Layer 6 of a small transformer language model trained on English Wikipedia (11 layers, counted from 0, width 64). Numbers have three digits each and are written without spaces.
A neuron's activation on a vector x is ReLU(gate . x + bias) times (in . x + bias), where the dot is the dot product.

Input weights of the MLP neurons that the questions are about. A number n stands for (n - 500) times 0.00091.
n3 gate (bias -0.219): 403632417468490666464306643711305473590337524365456404890465493493661476684520394541467483699393371471269312487421498644508445516308355246430539430386339337717354494441572697559306561516568628
n5 gate (bias -0.114): 290608330682587484438599289282684448261445474630554592622453625486536498716260486298660378391469438610609685526329625711562410584561429467404579572678466976457598407258294670352423557502542465
n7 gate (bias -0.156): 533397378042616660514525472528524551647665312567413632726397400476744423566346623613298374646285332466622343361160463550377366603627400531507457389384468493481366325672319453638459281164264545
n8 gate (bias -0.075): 445660431533531578334543370327565372666598503452700413459355695358831268470467698565533390435454726482449690481305204596511490337378709520606393359337640667279581501416340668494547434558532344
n15 gate (bias -0.269): 390576630445573379558655551609415365852556312419302552684489194431599381750663316556511463480593310560290471509278377327548380548435508691636541444461604579522607409465525460376497588468454270
n22 gate (bias -0.236): 360521554611527373463626476313664505416363593363599494537562562465361325430542216457578457386410590563678457565365507582557393671493460436358113784572422366616610430161544327332472546426323409
n31 gate (bias -0.001): 540552516569508694374445661515376693544446421513602550498794460403473491462819529554430322476415704619479447505679401658560254430419768617723392240424658817611550575401700310382448697650645532
n37 gate (bias -0.089): 376548428386613214403473486504448840413460325316576451606358382580661618814734597613568522719335531698575388440533466345633185307783310672687398594454615631673599763425481528598346329554621627
n44 gate (bias 0.054): 353450398461274351424371276589461552814607471339561501295528762352537494558675681497518772478324615471542449499460712375538362535734379689553583368619715456330668540443414635543511447568263675
n49 gate (bias -0.237): 387451349531613543222737155449544532435531247713705718652516372609440704586190368265620507611308236454725482263312323518334158579634579638527406437300368945426657289555075730294343677590412569
n50 gate (bias 0.047): 643441512531745387535430427400628614639303333461576314426596290439531671422344414563630441468328573519331341417707512738712792373695440366173241519500462562469434604387651393430390407435444456
n53 gate (bias -0.055): 482691694678509803706554725529520285459257257685654486546560519513430429756453237481425508384599574774710400356409572502524309499695528642611758360442500630547504641354512432364651496293513487
n54 gate (bias -0.215): 409421456377412317409429329452615481341366734395354662374603495125602289350436548563382565292420469325629526624516506483493737387365476472531403455780471458439429424633335414474360426277372368
n76 gate (bias -0.154): 607566791478475463394494383442460641550598659449422472541387447367530490753511671302379340631596338357179344487575732422553629312677566622449423375504694691317794718234536445345472444405437626
n80 gate (bias 0.005): 401569310538482526749624567454617365734647556657606495559512681421516445461553589650483492578421459315618388280845599397370553440519752634592363676504276318451252505580485341627518325682346770
n83 gate (bias -0.084): 588468595393579508507625485753603440878751548573402329710337608558510391695356508440663604522577363654365331448344230248464490214333450642530516285479323642450376604442516388376581442602311353
n96 gate (bias -0.129): 376640283473431626389537491344666543235574390471498415578190463347440417488432383547640395545361324539653491608367442593544402616532479517426505606443534639354639679739472420690475546437399551
n103 gate (bias -0.066): 365648510339476575344369239584362432648710621521661382621728532527676357554406610114230896416481529377442635490398430481686540532422379520665540358604310582367346384454480556477627348501303461
n109 gate (bias 0.060): 459466245447659398470703920395466599525388583680655681581234563483742409540672290581466224492603328537563506706620502414649536313569631431553546543569544516540555341423529469524443598414710564
n113 gate (bias -0.156): 515563383372351498663444523472540639459194217513358404720410571686540431734654484481474680538395518785488575428098393398414402684474635450500614381455536512557427356170421413543558717443560500
n130 gate (bias -0.141): 315359442678599448410315183522332788544417468539551478207512667495404356429540407742503540557466279616156673526523498351394540547610646729529400533582396307235407503602410387542560374513304270
n135 gate (bias -0.175): 304341417174529562458557487305427400335500346383473288488444646500615579554628475517605301343349575642505415601628281645438713418072232459286714600308519420554586496358300367467380500642462873
n138 gate (bias -0.168): 660371539145787546351579467611511499548376202553649553775600454431445719594365672355489585550492438417724316565437452497619463594458537251498537728535311435297522589468643527485624636675361628
n145 gate (bias -0.008): 608492425522281568302235500402425583613514549411597351696489460381231603467561466401582615636544487604479587617571642514633328492436660519390392497412088548301537312236627501434279630770550355
n146 gate (bias -0.034): 547610522490420655762823870297526539601707528575662769294422522737531585265740470429426386459745666493434551639760370587341461385557301547216578530591665676603522730372442578694521468508535534
n155 gate (bias -0.084): 595585405552603582445429384688466419338539438422591283418476817199412500515671431130546512601665075499593588330596424515374468656416217625279411544414154472470476661493534508332247517650502553
n160 gate (bias -0.128): 493421232470479376490533579475546405556446352291611532550380453524398558323694618623810390311395554628633511449505522273499228680703447487633636433642426253414639692587379495362547470695481268
n166 gate (bias -0.017): 468747416556331445749747571445543583523475575685460726424693724632431388346339546430434309349670373649343365502812513410584390788412471507498540519501422436519401208441309696741603510517707405
n172 gate (bias 0.008): 541426546475228613379614621506463315479631567499458672624311727371440349378518504162576424396637508455279566669501514421653706468504630532386626280389476553597345504730444420483851513595442722
n175 gate (bias -0.121): 570536691478445301414515769487579545657413239580730503396331397387633551417536592527530509579432518610545489387807516469201584618748681248456245599416458495720742697385325409649244700494620725
n183 gate (bias -0.070): 401535707331375613518571614373550350579396562552573701504653591453413270482551691393216794455457274312447317391596449767649389289457448566527491242496597680607508541377462550634461631526557684
n188 gate (bias -0.232): 443290569314451630668663346559464305444479436441644456414247551724593589475744542587555644206491340412418291572312418527374714325442551450361159692287572762560414684338576692521403447689501544
n3 in (bias 0.031): 599480619588748477467213366530372286516591568473598806464533657455566562435670487423676528366695614537742456706495633439534524459510354408658374626455518466244510356354440755646434406408524508
n5 in (bias -0.032): 616396643367489488499218533637523259762466821280485511425347262706785512389434397811302477615353546526395466436426424461586840342465600520423578753406449543473613583567398228597328697299426335
n7 in (bias -0.057): 255273374388586350572577550469485585480532559623646735256764448349539389640449535600362442646549409413217772703578187492585590503571755296612572415666535396516395571487563583388573438512452486
n8 in (bias -0.032): 619885502339318557623357452385291176454173469563544584447519403494685520579382597566475560568324471421532513444336679495655629608417275798361481232464370665499631573537705403624603553473495464
n15 in (bias -0.005): 656558271382494444634426693447670868474577586716510660613616559576469583566747492484532578582606628477515366837675453295590455538360470472211366397421400743280434169582662345439611330458612495
n22 in (bias 0.070): 616461479472593670372637180419140503491532550618550482863472566661404493616408154595499421399306521689440335419707371583421584542448333389537515279411382624668381515458227666362336580528572397
n31 in (bias -0.026): 299579536620439370635494561362463274605649628604531612317458583386429254674369676532726509519664519774427336441525534333391423373500536626514598368407576202518335584420749489518538635438379356
n37 in (bias -0.006): 693503459538505459467250554407400706143709639589401585621566704557461451427716322601606320542511389972558508602451567333446384387265245494404550219541282447546431545370317609530415522291692530
n44 in (bias 0.052): 447687596447611488382389459516619607522566652767329606556564448834343384608521532523444462571538515446489594530448391574675372418631460614494323594608245417372570414290650479621536694500355406
n49 in (bias -0.029): 501557398563458320617402482691511707628282665322367343300287448646639538206537360685335224602593695671679466717616459295637815097373592408616327659389636240640628918506568212631609168200453504
n50 in (bias -0.083): 476443660471544684340287345556690672543658219550560566509650500334587279363321634556349404536714504436338352471581335585452588284582547493569486549330651403504643414415256556439434408509693464
n53 in (bias -0.006): 578250628749232518487458709506508727600470448574671494594521492596837614672601455468493661744388582598404434314308571608458272657553533382589608520605427485594398467374327470387325588438586511
n54 in (bias -0.001): 450283491468193509263633608663552483495475393640652366521413520287549456578428748612420408330576729379434673293332438545605416329612333681463598332577477367550451408519186496626554273550434430
n76 in (bias -0.033): 494441546480752357542468467600575590426303405484646398170594375687500543237263599453454510278532233330593723526438506581601449334525562623431354542361483368577412553464411423506550543527537793
n80 in (bias 0.023): 292379459515532660487388482553571450628589480674367664524572716517392329550787565493507563495579407245471488557442544543583375360561394296417638500497510370517491881468513606634476407430697416
n83 in (bias 0.027): 408374574349461537455352468664542364486736716448626828460488852557595451534486401355537316591514084729307526304436638663465434527263765615556620337495505559609626327327548510546635646543380522
n96 in (bias 0.009): 653562721595575659457178337369629442507710455686656420537380662434518366696511605651377371531335650414700532600445525517450560506523610811592337669351700496555616476711541542483374378459428606
n103 in (bias 0.086): 210528701305496565703291385493580361611644423331477638795298374200526578684610451664616711668311466406483507723330577633341460738519650397590690504609598602612484462537627409311646678494584524
n109 in (bias 0.024): 277572694342595512543456399468578531565462447765553374486639495359349446623510540423383633711452650724433503561678256661527459306631529375526555403594622388474578272611410377400709672470348500
n113 in (bias -0.005): 441611696259269619290453506661323599572525732460477612607375565532461185646393481361218816364547618519212317518299376677513335321603469556438712490370395633427314215336454695433580471556648591
n130 in (bias 0.058): 458566626861717651492517226468557433664471378765508526508545391466488748678631398358328499703420561416525564528525360519533604521597505533550338522368578747667494507550521671541681537086548614
n135 in (bias 0.058): 538733474641389296586726165514657593609436592515274338340649489526523503377468432512609550362349589664617564570539476688839592445355574315669363412567578728424377368702593565467442336289614584
n138 in (bias 0.142): 522791665318356400319689721655512674382545662402400413428536546528600559545403708506602395705533561660504441538513392723816492349418375712499660475406538501738553434573556479368740425522484582
n145 in (bias 0.036): 477739632531714635545616677441491562389577625347645513505444473498382645778494540432337404558429754677512563515637351405443241602468692427536687471651435729294357395552650602299606483364543511
n146 in (bias 0.086): 505325505466626472478500528293446704669742494555545611616211478533778672556444525780415372617520487204400617538536215596604505475528438486696688358287896432708468521697436269706336697554604498
n155 in (bias -0.074): 359359668499458642605455131632696646510635347400530442656661441338182529382654698651469640460747189637416283531595608427587593495582600597491493738552693534550632677530573399331336281421499273
n160 in (bias 0.006): 484688799407304466510360383621549671562567820299584651561567469498589466416522326552682743493370428619316560626309423384772480611538568577616523574721582555590544299505747516413424198614584359
n166 in (bias 0.047): 190173287415552777741599440505400316372569495367470555540711412680489737536431561420555490455674639144329450416579573576462555475240370650387469646403637394431532423721579630486599532597267593
n172 in (bias 0.027): 584419559554594502692421507271284569243483362555605571204485430422556637440402538579489755359547603459586324620660622409432451290533490534502318883371531530476239297326606447366521641643452581
n175 in (bias 0.114): 246557514517733453594545659578621760534479498691504605594678277474667587859574412679637433636543301681161649456569546407440498784306453385581406631763606487710649353438737590552484536590679551
n183 in (bias 0.024): 422584435576634539752623485251599539372456551482655629473601454754413526516539416435553488538514804280759436521220679587546308364430502520333450659449613542217358568423578404516738446479725600
n188 in (bias -0.160): 330681548707712673410601147659481419496381277541328339504596345370544346609596556578554242539350140525455280389516260481621740551366612495377593437414523703430595714380480545383574901584385557

Each question shows a token from some text and the vector x that enters the MLP there. A number n stands for (n - 500) times 0.0093.

" Se": 538558391567539430639561586556385594549565525556449401232541478530489509270359638526498411363688421200408444571543514581586458427341559621453613248519642509499602495465667483363324516702560876
Which three neurons fire most, strongest first? n76, n146, n166

"l": 729598532634555394521462440458295327589531677541546581373567528418434503600461473639583508469554697694640304433418470301579617946534379536500422484447501429634580194401486348446564425508594381
Which three neurons fire most, strongest first? n22, n160, n15

"im": 468555515473411553423190316496561431595400370683495472430586448753340516690572365434496484599637567809510461264590399535555278694494494589677513316506534339496371614500587487537461690425624449
Which neuron lights up most? n53

"1": 616533623514731346453348301702538461470350600498413555461585636277394487460435434785263344644530652409370505586494541608480387497361476240445450535597437447546449774562420488618717528684659478
Which neuron lights up most? n50

"o": 586594296702437302441579735606542438518501517396413247471460467556708574468665517454555354495653424261431506721395476273450467474479651537465722408522618451485674417659506396484466446624542669
Which neuron lights up most? n15

".": 508453461512502460547320529746306452386474630588561368558524386733388328558592261787569355660593507449413436525537715487568384474419472400579531525579475709476412674812384425488476492388364541
The two highest activations, in order: n37, n53

")": 497466417427483783411494609614414533444622685439560283450607480654727529353508316381580303588628561504597426423414466446453568593607569318447541472504520787444434421761482354698444456596297502
Which neuron lights up most? n146

"s": 530539286480462591624332526524358501486515551413496762555397519356550520412594265663666551367644643688614614496411550459608639623531641358351664521522372598341685389525488371437276507631294460
Which neuron fires most, and how strongly? n160, at about 3.1

"is": 337631521671506461434523369520554553624547464413498204653524290578564589470673477495538601580573685476609611517271298581605303469327583525705368492668619514511336503453529507589219519341549484
Which neuron lights up most? n103

"ow": 262708209593439458472523548373568574665521664554556485289457566734583305421573514417689594421578666615671442455431454433692364575562502629409545397677612354248453550489326396606486475600384530
Which neuron fires most, and how strongly? n44, at about 5.1

"ies": 406628295581446578369315669402395422571694697533640631597545529369367506384545432493713373353689684546650530521431504416698523465468737352439478349515430731407494643577418443458309532661396385
The two highest activations, in order: n145, n31

" was": 433637329528407432639427509544600601358623547480498568459548557355437379321461403532411681495700522581478553412429475630768702723318426455416353655567493673518685482541508425412254566540308526
Which neuron lights up most? n155

"ic": 692619406469627398477538537579488535180718574444437586524418503394383461437420727648377473384605755390327423373395587480410632257538710380509363430565627644608653558580316531486649523464559455
Which neuron lights up most? n54

" |": 544409360414364494468488572607413514434711684435629361374559543557658460435416432606463402528659486444606341654317463635493655650668440318410699603514600659500402371763411561570396417437318456
Which neuron fires most, and how strongly? n7, at about 1.4

"te": 552536425610508386609442587310306621716453586633781598428583414415446639371530487512616498151649633758429585401687550351602360539316468631446631388606502649540377372537513481393324344418497513
Which three neurons fire most, strongest first? n31, n145, n160

"-": 557489397570503426641362499644484401339496607499419266306705489491584439331222779551632387330604511390406463534415474533605532342428605431604649681787555585541576402585468362511664541473432662
Which three neurons fire most, strongest first? n54, n166, n172

"9": 555340448587673553311379494534432311554548692596680256436571569533748486306490171435663435556577499453467509593693540513544408593535478488473535276478596760599461594731353405554416319537473547
Which neuron lights up most? n146

"nd": 599591348505555425228387337498562284360665617662452352500533648420266613484418623554322567515625385490549473509565525521589501301385784521350726689510528416456674462589610436482693495578433422
Which three neurons fire most, strongest first? n138, n155, n96

" in": 502353443601694358510374504569534445314465479521471464369560653404689331460380531461576580374662464594533531325437524749592727570501405475400514576598513695559660533562369383549203534449373703
Which neuron fires most, and how strongly? n5, at about 3

"ion": 530377449523466534293386649404312543610479562582417770573440571436385605502731408379695617210538860638535522348640312405599327612509622610443517353558532590488386439628462476545398449602401502
Which three neurons fire most, strongest first? n145, n160, n31

" w": 597737465573552359572534436471532621435383345560549516542506525644537390295435268565507620557652556385787418517590267677450625388322509496493401443656450516461743297497477314470492578624484573
Which neuron lights up most? n49

"ain": 336678474372625485148552334672425490548510445572449541663507288517577561393511497326540601663605737570679631465531450563472431526285502727358497487470582454414492756503290520644596420333584476
Which neuron lights up most? n49

"y": 370643482422501541372415564516186439744553586322565459492439303431628370712656490454626682416612684510562619747506458370663374588402475510570507379636376581413696457408513403494380684473375576
Which three neurons fire most, strongest first? n103, n145, n44

"og": 662539400580411381486579636286376239266716482639487378428257651374566633432489587564640399545571684537591542533423659306637481340399612498641574384600444573478441496672561450384658554373424600
Which neuron fires most, and how strongly? n172, at about 3.8

"===": 482428324414526607601578552422451567398696425519520583390660614213537455358337367687361519425624622608465454446366608703474450426585512356396562416632457676568592580749397357551554534455373613
Which neuron lights up most? n7

" New": 452386448568680490462620353560502384339419503502474254414448546502449537402617417443654807308669455395595389539470326637508673641417478498415301715486649451348525632415402591595647608578612658
Which neuron lights up most? n188

" l": 418547527667395346609495439570533485570508291579434508426543519526379452510503396691417629511579571362706282456569374663451685832477434425437353517658667369575541296372428414462456690643546436
Which three neurons fire most, strongest first? n175, n22, n50

"et": 327425585305596418328629345518492432394534455737365533571311594633460434594436465736668547625599644672316509436419433481393457397443501618252790570485505488473447625593521486607549505468669395
Which neuron fires most, and how strongly? n113, at about 1.7

" Jun": 467530538315538654386734584454415560519448641380571485563521529640335457606367637560468456548654465349438397293294458633369574593739547452327358419433566717456607553571657292435461556611467704
Which neuron lights up most? n183

" d": 353677613627446333579589492373504485480462405657624393407588575545539491333363411741378522567764453507727375624529526629384587598476497337441562533700405530449519293488501510319365572506474360
Which neuron lights up most? n109

" F": 559495524537676307611434499550410523225526469682419544381460586544576356331405556522426579626580336244535308495517504750398426469443668567471564506500643282414638415549600344659588539602616530
Which neuron fires most, and how strongly? n183, at about 1.6

"ist": 499408478688523460564420573276509458431626500605496380422249469366493503338493737564302702388616515492697674331287567395631373523672647407539691479705491565363488583684450530462461350444537459
Which three neurons fire most, strongest first? n54, n96, n53

"ro": 581478376389688461425555644415329483627492346518538642500501336500612525417520458734690731461629491543377354537690506231570499495534378781328719504474488685436448577645445536451371411422442437
Which three neurons fire most, strongest first? n15, n146, n37

"98": 640724464507769465352273389605548581510510745458557468547484530565357453386380431479591354542552530389310315415608635548539410281502604506335306496657602629528404632626483429689740396660537351
Which three neurons fire most, strongest first? n50, n76, n83

"ee": 307591339605545525591339426411599522631509471483401362594470383685540486374834370332561600402714403565562533355472433596403428393446480449442318653600557283585643542428443696595512648517601602
The two highest activations, in order: n175, n3

" L": 612594530520394506691363416486527553407485304617391445228533346497405570422417562498514620489618324340555373667653302611298524609550469510449631429762614362492626340617553381623487557630557607
Which three neurons fire most, strongest first? n146, n166, n175

" War": 495696377303568653517637574473433372399535571556537487469454535368342610518497524363508518333715618315650474318322599603466483343575560521423405356470606501408566575550714330582732503600354761
Which neuron lights up most? n183

" Aug": 504551639444424532318762368428423492346499633469471531549456450563390456527347594601401438581686308505399340375225512703493671625601472429496494560387593718534440660533610364389518521665532703
Which neuron lights up most? n188

" by": 453440334545537302514323558397321544330524528490619498447559597476523369551528519398457432413667531608525460438494446685557746553458459222422592435764575788561716515607485493471293612479411617
Which neuron lights up most? n135

"ed": 417311442636585465530194460376530492538732582457581482290390449623287552486483388385423533515750714535456657484569313546549420586627384491488553308556639513577625397529470557648356696529427486
Which neuron lights up most? n146